Layer 3 of a small transformer language model trained on English Wikipedia (9 layers, counted from 0, width 64).
A neuron's activation on a vector x is SiLU(gate . x) times (in . x), where the dot is the dot product.

Input weights of the MLP neurons that the questions are about. A number n stands for (n - 128) times 0.013.
n34 gate: 33, 119, 161, 143, 164, 170, 90, 112, 120, 66, 84, 118, 134, 110, 146, 120, 143, 164, 142, 104, 82, 182, 125, 159, 134, 74, 122, 154, 104, 119, 125, 96, 110, 87, 117, 98, 113, 106, 210, 83, 117, 131, 112, 179, 63, 111, 133, 93, 101, 167, 135, 196, 71, 141, 153, 142, 84, 86, 128, 64, 129, 125, 100, 121
n35 gate: 124, 156, 135, 191, 139, 134, 99, 155, 145, 110, 145, 91, 103, 92, 123, 131, 133, 47, 204, 179, 167, 83, 142, 87, 118, 76, 93, 87, 166, 89, 169, 134, 147, 127, 153, 102, 208, 136, 146, 126, 96, 109, 135, 109, 116, 141, 139, 99, 100, 147, 157, 113, 133, 159, 85, 130, 113, 151, 162, 103, 72, 115, 113, 119
n36 gate: 142, 129, 148, 164, 96, 135, 95, 117, 123, 128, 158, 148, 196, 143, 153, 147, 133, 81, 153, 148, 78, 114, 88, 151, 113, 160, 176, 166, 98, 102, 110, 144, 182, 122, 84, 114, 135, 31, 130, 75, 117, 152, 178, 118, 82, 155, 138, 103, 156, 105, 126, 131, 107, 102, 165, 155, 88, 76, 94, 158, 65, 88, 118, 220
n38 gate: 169, 111, 126, 109, 138, 146, 87, 134, 84, 89, 122, 148, 86, 125, 195, 95, 160, 155, 56, 130, 106, 88, 128, 84, 138, 85, 98, 141, 144, 202, 139, 125, 149, 128, 144, 66, 82, 106, 143, 139, 111, 145, 125, 118, 77, 92, 107, 130, 132, 108, 147, 109, 141, 129, 99, 77, 96, 191, 112, 141, 172, 130, 140, 106
n66 gate: 162, 124, 107, 115, 94, 143, 130, 193, 126, 97, 114, 84, 140, 89, 141, 73, 90, 101, 133, 169, 95, 94, 124, 174, 200, 121, 135, 100, 121, 164, 151, 163, 141, 161, 106, 96, 66, 189, 148, 128, 135, 118, 122, 92, 124, 107, 119, 120, 156, 195, 112, 93, 137, 127, 88, 80, 113, 103, 113, 115, 125, 71, 108, 110
n74 gate: 140, 118, 181, 111, 139, 116, 134, 164, 131, 46, 127, 135, 136, 117, 87, 97, 119, 129, 155, 147, 97, 165, 121, 96, 64, 171, 149, 160, 105, 176, 131, 85, 135, 156, 124, 124, 92, 111, 138, 98, 187, 179, 117, 132, 63, 130, 120, 154, 144, 103, 123, 97, 125, 201, 133, 146, 110, 108, 51, 141, 132, 120, 106, 112
n80 gate: 115, 87, 108, 70, 123, 136, 80, 132, 137, 76, 120, 115, 190, 148, 130, 117, 72, 91, 149, 123, 86, 86, 54, 161, 127, 156, 150, 115, 138, 140, 124, 116, 181, 106, 105, 138, 62, 176, 151, 146, 120, 130, 154, 129, 99, 114, 110, 136, 138, 140, 134, 167, 113, 78, 153, 179, 83, 142, 110, 134, 116, 72, 131, 150
n98 gate: 62, 115, 141, 125, 155, 167, 156, 112, 110, 115, 139, 135, 123, 85, 148, 99, 146, 144, 132, 142, 124, 182, 131, 50, 159, 121, 118, 119, 120, 91, 134, 135, 166, 158, 144, 55, 106, 154, 140, 55, 131, 89, 89, 148, 133, 159, 139, 89, 33, 144, 37, 140, 110, 69, 104, 124, 129, 149, 192, 58, 162, 175, 146, 120
n107 gate: 103, 145, 121, 120, 62, 111, 147, 99, 118, 153, 128, 161, 177, 86, 113, 133, 83, 125, 140, 158, 129, 147, 57, 130, 110, 130, 157, 96, 108, 129, 143, 122, 177, 162, 82, 151, 147, 139, 79, 116, 96, 162, 157, 215, 116, 50, 134, 114, 83, 81, 108, 114, 175, 128, 107, 88, 31, 117, 115, 153, 163, 99, 56, 186
n109 gate: 143, 130, 113, 100, 119, 73, 141, 195, 149, 77, 143, 107, 88, 154, 143, 141, 142, 122, 141, 183, 108, 178, 130, 171, 132, 125, 119, 132, 80, 95, 112, 107, 139, 126, 136, 114, 95, 152, 75, 155, 29, 126, 68, 130, 158, 82, 179, 130, 53, 159, 128, 146, 106, 115, 147, 108, 102, 177, 98, 106, 155, 112, 166, 169
n112 gate: 129, 145, 130, 168, 158, 129, 140, 125, 200, 155, 131, 149, 85, 146, 134, 58, 115, 97, 102, 130, 116, 164, 113, 121, 101, 162, 114, 109, 148, 113, 116, 159, 94, 113, 123, 100, 143, 147, 54, 115, 144, 141, 111, 113, 137, 140, 101, 78, 112, 173, 153, 111, 137, 68, 33, 100, 147, 170, 92, 147, 173, 166, 121, 158
n113 gate: 121, 133, 154, 112, 177, 176, 39, 177, 148, 130, 79, 181, 185, 116, 198, 55, 86, 143, 67, 134, 116, 124, 90, 51, 179, 147, 173, 117, 179, 107, 96, 137, 128, 131, 128, 148, 112, 132, 113, 140, 124, 172, 94, 145, 143, 166, 89, 113, 132, 110, 106, 124, 130, 112, 106, 128, 94, 147, 82, 120, 143, 146, 131, 194
n122 gate: 108, 106, 129, 70, 119, 199, 135, 181, 142, 85, 141, 144, 159, 187, 58, 121, 178, 141, 159, 215, 154, 130, 150, 180, 127, 131, 194, 140, 123, 130, 126, 81, 175, 84, 116, 164, 108, 89, 121, 117, 146, 175, 102, 130, 166, 138, 102, 141, 61, 118, 132, 127, 116, 156, 98, 116, 13, 108, 188, 92, 79, 113, 168, 155
n34 in: 152, 120, 115, 85, 116, 149, 184, 96, 122, 196, 129, 129, 63, 156, 133, 171, 122, 83, 112, 143, 163, 69, 95, 99, 117, 109, 96, 119, 159, 165, 131, 134, 115, 144, 106, 96, 195, 166, 70, 163, 101, 70, 143, 83, 174, 169, 108, 143, 68, 118, 115, 124, 131, 149, 128, 168, 160, 153, 161, 116, 165, 137, 112, 147
n35 in: 111, 141, 80, 139, 113, 132, 140, 124, 83, 173, 160, 164, 95, 175, 105, 157, 132, 128, 136, 105, 92, 103, 212, 139, 141, 95, 109, 184, 148, 204, 253, 116, 137, 135, 142, 135, 136, 140, 113, 145, 141, 115, 128, 165, 116, 134, 132, 185, 127, 134, 89, 86, 130, 137, 144, 44, 119, 97, 123, 155, 142, 188, 35, 200
n36 in: 117, 133, 163, 180, 103, 200, 98, 175, 122, 150, 114, 117, 187, 148, 85, 136, 104, 156, 127, 101, 86, 69, 121, 74, 85, 99, 123, 126, 112, 68, 120, 151, 101, 186, 104, 127, 80, 158, 119, 143, 129, 118, 101, 116, 117, 119, 110, 93, 135, 219, 124, 98, 196, 122, 121, 143, 89, 149, 72, 126, 151, 97, 128, 158
n38 in: 80, 142, 125, 95, 119, 129, 110, 118, 124, 94, 20, 130, 117, 127, 169, 143, 92, 159, 74, 114, 104, 98, 123, 86, 115, 94, 66, 97, 159, 194, 191, 100, 104, 157, 102, 103, 174, 112, 110, 121, 86, 173, 122, 123, 135, 131, 90, 176, 121, 65, 138, 87, 85, 111, 118, 105, 145, 129, 138, 154, 143, 133, 156, 92
n66 in: 156, 93, 77, 108, 137, 213, 146, 175, 121, 78, 89, 189, 146, 82, 152, 75, 135, 130, 110, 125, 83, 207, 146, 130, 85, 86, 161, 178, 86, 116, 201, 149, 120, 94, 99, 85, 165, 127, 147, 130, 131, 78, 140, 102, 103, 128, 121, 124, 139, 128, 152, 161, 160, 112, 114, 148, 100, 160, 120, 166, 74, 121, 143, 151
n74 in: 138, 77, 157, 176, 122, 117, 150, 126, 157, 58, 135, 127, 163, 118, 30, 110, 135, 115, 151, 194, 142, 137, 122, 137, 124, 171, 142, 99, 96, 150, 148, 59, 174, 105, 142, 122, 95, 120, 141, 140, 101, 116, 119, 116, 52, 125, 96, 115, 156, 80, 139, 146, 135, 128, 103, 131, 62, 81, 142, 139, 126, 154, 148, 149
n80 in: 114, 142, 56, 132, 118, 131, 116, 50, 206, 98, 117, 127, 130, 155, 111, 210, 100, 125, 161, 152, 154, 159, 218, 114, 69, 123, 141, 159, 86, 111, 150, 78, 201, 172, 184, 172, 122, 119, 139, 105, 135, 145, 104, 155, 179, 141, 160, 94, 173, 102, 90, 147, 103, 116, 141, 147, 128, 146, 95, 134, 113, 129, 145, 126
n98 in: 137, 109, 153, 122, 117, 67, 130, 163, 175, 126, 77, 140, 144, 149, 122, 103, 80, 116, 171, 108, 125, 150, 160, 72, 182, 130, 141, 80, 143, 153, 155, 132, 86, 108, 93, 166, 137, 119, 71, 133, 89, 188, 161, 138, 108, 128, 118, 161, 194, 136, 146, 93, 183, 169, 115, 140, 155, 34, 112, 140, 122, 85, 124, 160
n107 in: 135, 131, 148, 94, 139, 142, 158, 113, 122, 127, 177, 79, 37, 137, 141, 170, 154, 134, 124, 145, 205, 68, 128, 72, 132, 71, 112, 121, 103, 77, 91, 154, 130, 166, 165, 149, 94, 136, 174, 94, 88, 94, 109, 142, 80, 133, 111, 101, 143, 83, 98, 110, 112, 109, 72, 175, 144, 106, 104, 76, 78, 159, 137, 137
n109 in: 138, 183, 176, 186, 94, 185, 105, 153, 166, 126, 115, 196, 135, 133, 107, 89, 117, 90, 162, 97, 143, 109, 121, 65, 156, 135, 171, 152, 196, 166, 175, 153, 164, 145, 89, 202, 127, 141, 216, 151, 214, 126, 155, 69, 115, 184, 116, 135, 140, 137, 65, 112, 179, 122, 196, 102, 120, 131, 188, 112, 117, 146, 62, 76
n112 in: 134, 140, 152, 145, 178, 114, 145, 59, 140, 106, 140, 130, 171, 124, 188, 173, 156, 173, 107, 83, 136, 121, 85, 133, 122, 161, 176, 118, 132, 113, 136, 110, 157, 171, 128, 133, 110, 123, 60, 125, 93, 87, 146, 84, 111, 133, 131, 82, 105, 167, 124, 111, 148, 90, 114, 132, 140, 147, 129, 132, 137, 180, 88, 111
n113 in: 109, 171, 110, 153, 181, 155, 111, 167, 69, 151, 137, 127, 137, 114, 167, 106, 147, 141, 165, 123, 116, 171, 145, 90, 142, 131, 163, 50, 150, 161, 95, 151, 114, 140, 128, 142, 105, 151, 141, 128, 146, 131, 115, 131, 154, 128, 136, 113, 158, 133, 77, 88, 150, 106, 113, 159, 81, 85, 102, 96, 107, 148, 108, 127
n122 in: 178, 140, 131, 95, 118, 184, 100, 149, 119, 165, 81, 175, 164, 105, 98, 42, 169, 181, 191, 138, 105, 74, 122, 180, 175, 101, 192, 75, 84, 132, 142, 75, 143, 67, 179, 128, 125, 125, 145, 130, 91, 185, 67, 105, 150, 100, 71, 128, 135, 125, 183, 128, 128, 131, 95, 120, 166, 121, 103, 122, 174, 142, 124, 127

Each question shows a token from some text and the vector x that enters the MLP there. A number n stands for (n - 128) times 0.014.

"and ": 126, 127, 118, 136, 124, 133, 137, 133, 133, 119, 123, 115, 122, 140, 129, 119, 94, 119, 127, 139, 115, 124, 119, 123, 134, 115, 136, 132, 134, 101, 138, 137, 122, 120, 158, 138, 137, 144, 111, 133, 127, 106, 150, 131, 121, 149, 123, 122, 113, 133, 110, 122, 109, 128, 100, 122, 56, 130, 134, 118, 133, 141, 99, 144
The most active neuron and its activation: n35, at about 1.3

"F": 131, 115, 113, 113, 120, 115, 153, 179, 132, 189, 133, 122, 88, 137, 153, 133, 134, 151, 121, 119, 147, 126, 110, 118, 91, 135, 154, 127, 139, 97, 110, 121, 100, 177, 169, 121, 97, 166, 134, 143, 124, 117, 174, 57, 112, 158, 100, 153, 132, 134, 156, 123, 137, 143, 84, 165, 123, 63, 141, 102, 140, 145, 129, 132
Which three neurons fire most, strongest first? n80, n112, n38

"s ": 121, 109, 121, 109, 125, 136, 127, 129, 140, 123, 132, 133, 128, 127, 143, 148, 122, 115, 113, 119, 119, 130, 102, 124, 128, 128, 132, 114, 104, 122, 122, 127, 133, 140, 155, 129, 124, 143, 128, 126, 120, 121, 137, 105, 117, 144, 136, 113, 113, 123, 133, 129, 117, 135, 102, 113, 54, 124, 129, 109, 140, 127, 130, 133
Which neuron lights up most? n107

"fol": 138, 106, 95, 101, 114, 132, 155, 87, 134, 156, 147, 114, 92, 134, 144, 173, 109, 144, 136, 84, 111, 146, 125, 142, 80, 152, 153, 105, 152, 113, 113, 143, 97, 108, 171, 118, 187, 137, 109, 118, 104, 113, 144, 92, 161, 138, 97, 130, 116, 88, 131, 120, 77, 86, 93, 142, 98, 89, 160, 121, 135, 157, 122, 103
The most active neuron and its activation: n112, at about 1.7

"ers ": 126, 110, 126, 105, 126, 133, 140, 137, 138, 107, 118, 149, 121, 134, 140, 127, 101, 145, 149, 85, 108, 136, 129, 127, 158, 116, 116, 104, 122, 134, 116, 128, 113, 116, 166, 153, 111, 155, 138, 108, 133, 142, 155, 105, 109, 140, 127, 133, 122, 115, 124, 141, 111, 156, 111, 122, 65, 126, 111, 135, 179, 123, 142, 102
Which neuron lights up most? n38

"El": 131, 145, 103, 128, 119, 119, 139, 143, 133, 172, 156, 98, 133, 130, 143, 133, 120, 137, 124, 92, 119, 168, 133, 135, 81, 134, 122, 141, 85, 124, 114, 151, 118, 148, 191, 140, 168, 114, 112, 141, 106, 109, 138, 69, 134, 148, 93, 150, 122, 91, 126, 100, 105, 103, 87, 143, 107, 54, 142, 115, 125, 171, 122, 86
Which neuron lights up most? n112

"Ed": 102, 143, 80, 121, 140, 125, 141, 146, 154, 141, 148, 126, 115, 154, 153, 144, 127, 138, 114, 113, 112, 125, 108, 125, 75, 115, 146, 136, 98, 126, 136, 137, 77, 130, 205, 117, 165, 115, 145, 157, 125, 91, 170, 66, 148, 145, 123, 162, 143, 112, 95, 117, 72, 152, 115, 136, 112, 81, 182, 106, 163, 119, 154, 122
Which two neurons fire most, strongest first? n36, n74

"ist ": 121, 92, 121, 113, 117, 150, 141, 113, 123, 104, 121, 129, 118, 136, 129, 162, 86, 140, 137, 116, 115, 142, 121, 133, 158, 138, 140, 123, 87, 158, 130, 137, 98, 140, 155, 115, 154, 161, 129, 127, 125, 151, 145, 120, 133, 153, 115, 107, 107, 152, 119, 132, 105, 155, 104, 134, 66, 124, 139, 128, 153, 132, 121, 138
Which neuron lights up most? n34

"$": 121, 136, 105, 141, 149, 133, 145, 124, 141, 140, 143, 133, 117, 140, 171, 142, 137, 144, 133, 114, 105, 103, 122, 129, 100, 108, 128, 131, 148, 111, 98, 149, 129, 139, 183, 106, 129, 144, 139, 155, 117, 127, 133, 96, 135, 149, 130, 103, 87, 117, 153, 140, 118, 134, 103, 137, 71, 97, 115, 94, 149, 130, 138, 99
Which two neurons fire most, strongest first? n34, n112

"respon": 125, 121, 65, 122, 119, 148, 163, 109, 157, 142, 154, 126, 106, 144, 167, 156, 168, 144, 134, 89, 105, 126, 131, 123, 114, 116, 117, 77, 124, 101, 89, 148, 120, 139, 216, 116, 137, 130, 140, 116, 132, 166, 153, 118, 135, 148, 75, 118, 126, 113, 125, 102, 125, 106, 100, 117, 94, 108, 126, 132, 126, 143, 157, 104
Which two neurons fire most, strongest first? n112, n109

". ": 110, 114, 113, 113, 125, 141, 149, 133, 129, 110, 131, 120, 130, 136, 138, 107, 122, 121, 131, 135, 135, 129, 116, 128, 124, 125, 134, 136, 125, 134, 119, 152, 163, 112, 133, 140, 125, 134, 129, 136, 138, 101, 141, 130, 139, 151, 134, 100, 97, 124, 139, 127, 128, 137, 103, 122, 58, 116, 156, 131, 126, 116, 144, 109
The most active neuron and its activation: n66, at about 0.74

"Bill ": 118, 133, 118, 103, 85, 139, 128, 144, 129, 142, 148, 130, 154, 145, 142, 140, 130, 154, 128, 153, 119, 133, 140, 129, 126, 130, 116, 116, 119, 159, 115, 155, 118, 159, 167, 148, 114, 151, 140, 132, 124, 119, 160, 123, 134, 134, 61, 132, 115, 150, 142, 119, 114, 139, 90, 130, 77, 111, 150, 90, 182, 161, 132, 115
The most active neuron and its activation: n122, at about 1.6

"Jack ": 103, 125, 123, 116, 91, 141, 129, 147, 132, 135, 147, 116, 140, 132, 126, 133, 121, 139, 118, 132, 106, 144, 136, 151, 133, 124, 106, 113, 97, 163, 91, 152, 113, 161, 174, 134, 105, 159, 134, 139, 113, 137, 147, 104, 128, 147, 71, 143, 142, 134, 139, 118, 114, 131, 77, 124, 82, 107, 160, 109, 178, 165, 107, 140
Which neuron lights up most? n122

"it": 130, 115, 99, 120, 121, 146, 158, 122, 113, 205, 122, 113, 160, 150, 164, 156, 76, 132, 155, 113, 111, 171, 85, 146, 112, 130, 108, 117, 125, 97, 133, 110, 108, 125, 143, 97, 179, 97, 149, 131, 144, 143, 127, 113, 123, 130, 102, 125, 166, 113, 132, 101, 127, 185, 102, 131, 118, 56, 150, 99, 159, 90, 111, 92
Which neuron lights up most? n34

"il": 124, 85, 119, 92, 127, 170, 153, 105, 73, 132, 135, 119, 169, 112, 108, 130, 112, 144, 143, 95, 104, 169, 96, 142, 80, 146, 143, 118, 132, 108, 77, 149, 117, 149, 170, 157, 193, 117, 106, 122, 150, 115, 146, 81, 108, 132, 104, 132, 155, 114, 139, 103, 144, 144, 108, 149, 109, 103, 111, 159, 180, 123, 113, 75
Which neuron lights up most? n35

"U": 124, 127, 102, 161, 136, 126, 144, 139, 147, 185, 171, 139, 73, 136, 145, 127, 117, 161, 135, 83, 112, 157, 107, 102, 95, 115, 117, 128, 110, 109, 119, 140, 131, 165, 186, 128, 134, 125, 130, 129, 91, 133, 139, 81, 133, 148, 87, 124, 160, 144, 138, 137, 127, 114, 114, 110, 90, 82, 159, 138, 133, 144, 170, 138
The most active neuron and its activation: n112, at about 1

"h": 127, 87, 122, 106, 103, 132, 147, 118, 89, 158, 125, 148, 129, 149, 140, 112, 90, 146, 124, 103, 149, 142, 102, 94, 95, 133, 127, 107, 80, 113, 114, 121, 154, 136, 150, 124, 139, 139, 109, 133, 126, 128, 151, 71, 147, 146, 108, 129, 174, 135, 147, 154, 121, 146, 112, 128, 110, 26, 117, 76, 158, 137, 86, 95
Which neuron lights up most? n107

"ear": 121, 145, 105, 119, 96, 133, 180, 126, 140, 130, 137, 131, 108, 105, 134, 207, 84, 154, 119, 113, 98, 144, 111, 137, 92, 117, 134, 90, 100, 100, 92, 145, 148, 143, 223, 139, 161, 141, 117, 148, 134, 112, 141, 91, 116, 134, 103, 133, 161, 114, 143, 114, 118, 102, 110, 108, 105, 83, 157, 97, 137, 139, 108, 95
Which neuron lights up most? n107

"ages ": 111, 123, 110, 101, 134, 137, 133, 139, 145, 107, 112, 141, 141, 136, 140, 122, 105, 116, 138, 106, 116, 154, 147, 128, 138, 112, 129, 128, 127, 145, 115, 140, 149, 117, 153, 147, 127, 162, 124, 116, 135, 167, 141, 100, 113, 158, 124, 114, 113, 124, 121, 139, 109, 155, 112, 126, 65, 114, 113, 163, 159, 114, 124, 102
The most active neuron and its activation: n80, at about 1.3

"er": 132, 103, 90, 113, 119, 140, 153, 114, 118, 165, 116, 113, 150, 151, 126, 139, 104, 117, 106, 80, 147, 153, 102, 128, 125, 118, 110, 123, 91, 145, 94, 108, 105, 121, 190, 112, 93, 118, 116, 125, 117, 130, 130, 109, 126, 134, 73, 138, 123, 98, 120, 127, 105, 133, 113, 99, 113, 13, 117, 140, 168, 141, 120, 99
The most active neuron and its activation: n109, at about 0.7

"'": 116, 147, 100, 139, 124, 140, 165, 118, 98, 101, 136, 129, 71, 124, 127, 144, 107, 135, 136, 123, 97, 143, 129, 149, 95, 163, 120, 93, 111, 140, 125, 141, 140, 143, 131, 141, 98, 121, 132, 180, 121, 100, 135, 90, 125, 151, 102, 184, 126, 110, 153, 116, 147, 159, 100, 82, 96, 105, 107, 111, 170, 128, 50, 83
Which two neurons fire most, strongest first? n74, n38

"ak": 131, 94, 88, 135, 99, 131, 130, 132, 122, 138, 163, 141, 144, 112, 145, 111, 104, 155, 140, 118, 109, 158, 123, 105, 139, 167, 138, 119, 76, 113, 100, 132, 92, 120, 165, 136, 172, 125, 120, 159, 151, 108, 132, 90, 100, 127, 124, 117, 163, 122, 129, 112, 128, 108, 113, 146, 108, 22, 122, 169, 182, 124, 84, 134
Which neuron lights up most? n74

"dr": 109, 133, 102, 110, 146, 175, 153, 152, 105, 138, 109, 125, 133, 141, 171, 105, 119, 112, 118, 158, 150, 158, 123, 146, 131, 121, 135, 114, 85, 132, 145, 115, 112, 161, 160, 126, 130, 116, 125, 168, 123, 159, 175, 119, 138, 154, 129, 156, 171, 136, 124, 122, 131, 98, 108, 123, 114, 42, 120, 101, 158, 69, 66, 116
The most active neuron and its activation: n66, at about 2.1

"ep ": 123, 120, 114, 126, 118, 120, 144, 175, 143, 98, 118, 123, 125, 129, 154, 111, 103, 127, 132, 104, 118, 146, 115, 118, 148, 146, 140, 113, 131, 150, 119, 139, 97, 123, 158, 145, 113, 162, 143, 140, 122, 143, 134, 115, 98, 133, 138, 137, 162, 120, 148, 123, 114, 168, 102, 134, 66, 97, 133, 136, 138, 135, 102, 130
Which three neurons fire most, strongest first? n74, n113, n66

"itz": 137, 112, 99, 138, 100, 133, 153, 117, 113, 162, 123, 121, 134, 141, 141, 148, 136, 117, 114, 117, 113, 134, 109, 121, 105, 149, 137, 111, 128, 118, 98, 136, 43, 119, 191, 137, 156, 108, 125, 162, 135, 133, 140, 87, 106, 126, 101, 163, 131, 130, 139, 128, 166, 111, 106, 139, 96, 49, 181, 110, 190, 131, 107, 119
Which neuron lights up most? n80

", ": 126, 137, 133, 136, 117, 143, 145, 121, 104, 113, 127, 146, 117, 120, 133, 112, 106, 138, 143, 100, 99, 144, 142, 105, 119, 119, 131, 123, 147, 121, 129, 140, 110, 134, 167, 151, 136, 150, 141, 129, 145, 108, 133, 113, 141, 169, 136, 103, 118, 138, 158, 124, 113, 160, 123, 137, 64, 129, 164, 129, 137, 136, 117, 136
The most active neuron and its activation: n35, at about 0.51

"aying ": 108, 104, 115, 134, 121, 140, 152, 150, 129, 121, 136, 135, 158, 123, 137, 117, 116, 124, 129, 130, 118, 116, 115, 122, 133, 128, 132, 124, 116, 139, 133, 142, 140, 114, 166, 123, 142, 160, 135, 137, 122, 120, 140, 125, 117, 128, 141, 112, 132, 117, 129, 128, 122, 146, 104, 118, 56, 122, 139, 140, 150, 128, 118, 122
The most active neuron and its activation: n66, at about 1.3

"er ": 121, 105, 131, 112, 115, 136, 137, 144, 126, 117, 108, 119, 83, 136, 130, 145, 87, 130, 133, 108, 96, 151, 109, 123, 158, 133, 127, 114, 107, 151, 131, 138, 98, 127, 182, 118, 120, 148, 135, 145, 121, 158, 161, 109, 106, 132, 106, 130, 119, 139, 124, 115, 90, 148, 106, 114, 68, 117, 141, 129, 164, 124, 132, 131
Which two neurons fire most, strongest first? n38, n74

"ment": 124, 103, 112, 85, 136, 158, 157, 106, 139, 132, 138, 116, 154, 160, 135, 137, 122, 140, 174, 107, 108, 155, 97, 128, 140, 125, 132, 112, 93, 78, 129, 119, 133, 140, 195, 125, 142, 120, 138, 132, 154, 174, 147, 87, 111, 135, 95, 130, 143, 129, 119, 114, 113, 113, 111, 135, 105, 86, 110, 126, 217, 92, 116, 64
Which neuron lights up most? n80

"ve": 104, 137, 100, 115, 156, 146, 162, 162, 108, 167, 117, 119, 109, 178, 141, 107, 110, 130, 116, 133, 150, 152, 120, 126, 147, 176, 159, 114, 111, 103, 132, 117, 135, 129, 173, 113, 163, 126, 154, 112, 129, 135, 154, 133, 129, 107, 78, 127, 158, 104, 144, 115, 129, 163, 127, 128, 110, 43, 159, 107, 138, 119, 99, 69
Which neuron lights up most? n122

"so ": 100, 108, 128, 135, 129, 149, 153, 131, 142, 131, 153, 144, 93, 138, 130, 116, 104, 124, 119, 119, 111, 120, 124, 132, 133, 116, 133, 142, 122, 132, 127, 130, 125, 118, 183, 148, 144, 152, 128, 146, 116, 103, 139, 115, 124, 151, 148, 101, 147, 109, 153, 138, 122, 148, 99, 126, 65, 134, 159, 105, 141, 138, 122, 122
Which three neurons fire most, strongest first? n35, n34, n36

"anc": 122, 127, 95, 71, 128, 110, 158, 119, 120, 181, 108, 111, 124, 129, 143, 154, 98, 121, 133, 77, 119, 128, 120, 153, 124, 124, 153, 102, 50, 140, 97, 134, 114, 150, 144, 109, 171, 134, 133, 133, 137, 90, 141, 107, 71, 152, 57, 129, 122, 104, 121, 138, 101, 127, 107, 123, 117, 60, 149, 104, 154, 105, 82, 102
Which three neurons fire most, strongest first? n34, n107, n109

"not": 129, 106, 96, 89, 131, 143, 171, 128, 154, 180, 154, 102, 143, 130, 135, 209, 112, 134, 134, 110, 114, 172, 134, 151, 109, 122, 135, 108, 133, 86, 127, 129, 134, 144, 212, 150, 167, 133, 149, 177, 130, 112, 125, 126, 138, 145, 90, 97, 162, 111, 130, 129, 113, 119, 102, 132, 104, 99, 148, 130, 165, 132, 99, 102
Which neuron lights up most? n109

"the ": 121, 107, 124, 127, 123, 134, 131, 117, 132, 118, 134, 124, 125, 140, 125, 146, 125, 120, 128, 134, 128, 139, 95, 117, 129, 124, 135, 132, 120, 119, 130, 131, 147, 143, 140, 135, 124, 134, 124, 124, 124, 112, 138, 127, 126, 142, 139, 106, 105, 124, 128, 128, 117, 115, 102, 124, 53, 126, 156, 114, 122, 136, 127, 129
Which neuron lights up most? n107

"i": 132, 105, 78, 142, 140, 143, 153, 135, 81, 163, 159, 148, 119, 118, 105, 134, 125, 117, 121, 73, 136, 156, 94, 138, 120, 96, 121, 134, 140, 94, 163, 109, 103, 148, 122, 112, 139, 121, 157, 156, 149, 166, 139, 125, 112, 139, 99, 113, 193, 107, 145, 136, 115, 134, 113, 139, 101, 68, 153, 130, 182, 159, 82, 107
Which neuron lights up most? n80

"am": 143, 116, 86, 133, 123, 126, 153, 135, 121, 125, 111, 159, 104, 139, 128, 152, 80, 156, 131, 110, 155, 127, 124, 128, 124, 130, 150, 76, 86, 126, 105, 108, 129, 120, 170, 97, 160, 92, 132, 104, 132, 128, 168, 131, 97, 130, 116, 135, 153, 121, 123, 118, 130, 147, 114, 166, 102, 26, 129, 174, 157, 148, 134, 125
Which three neurons fire most, strongest first? n74, n107, n109

"of ": 122, 142, 101, 141, 116, 131, 137, 136, 129, 128, 134, 123, 170, 138, 150, 129, 117, 147, 112, 116, 119, 144, 98, 128, 98, 126, 121, 147, 153, 95, 125, 146, 122, 131, 150, 122, 134, 135, 112, 148, 97, 111, 142, 117, 142, 149, 107, 109, 141, 121, 138, 121, 126, 134, 89, 121, 64, 119, 133, 99, 133, 151, 119, 145
Which three neurons fire most, strongest first? n112, n113, n36

"y": 139, 104, 114, 145, 114, 132, 145, 134, 125, 148, 130, 128, 141, 150, 148, 154, 132, 160, 120, 119, 113, 139, 93, 99, 125, 120, 144, 161, 111, 85, 111, 132, 157, 101, 204, 164, 168, 117, 126, 156, 129, 136, 143, 90, 105, 110, 85, 96, 127, 124, 131, 162, 114, 146, 102, 120, 104, 65, 124, 156, 170, 172, 84, 70
Which neuron lights up most? n107

"n": 144, 121, 119, 117, 128, 141, 140, 146, 120, 166, 134, 127, 114, 119, 123, 122, 186, 104, 92, 67, 137, 136, 125, 92, 87, 109, 132, 119, 129, 89, 143, 130, 170, 163, 181, 105, 190, 107, 143, 143, 135, 141, 140, 62, 148, 169, 110, 137, 126, 125, 120, 139, 98, 138, 115, 112, 101, 66, 131, 120, 176, 159, 123, 116
The most active neuron and its activation: n35, at about 0.78

"tory ": 114, 109, 111, 95, 130, 133, 138, 133, 128, 118, 120, 119, 136, 133, 136, 146, 103, 137, 127, 126, 134, 160, 112, 126, 139, 148, 143, 120, 151, 143, 120, 139, 144, 126, 181, 132, 120, 151, 142, 135, 133, 147, 153, 121, 117, 132, 122, 105, 147, 119, 137, 147, 127, 140, 111, 147, 61, 134, 122, 115, 148, 107, 110, 104
Which neuron lights up most? n80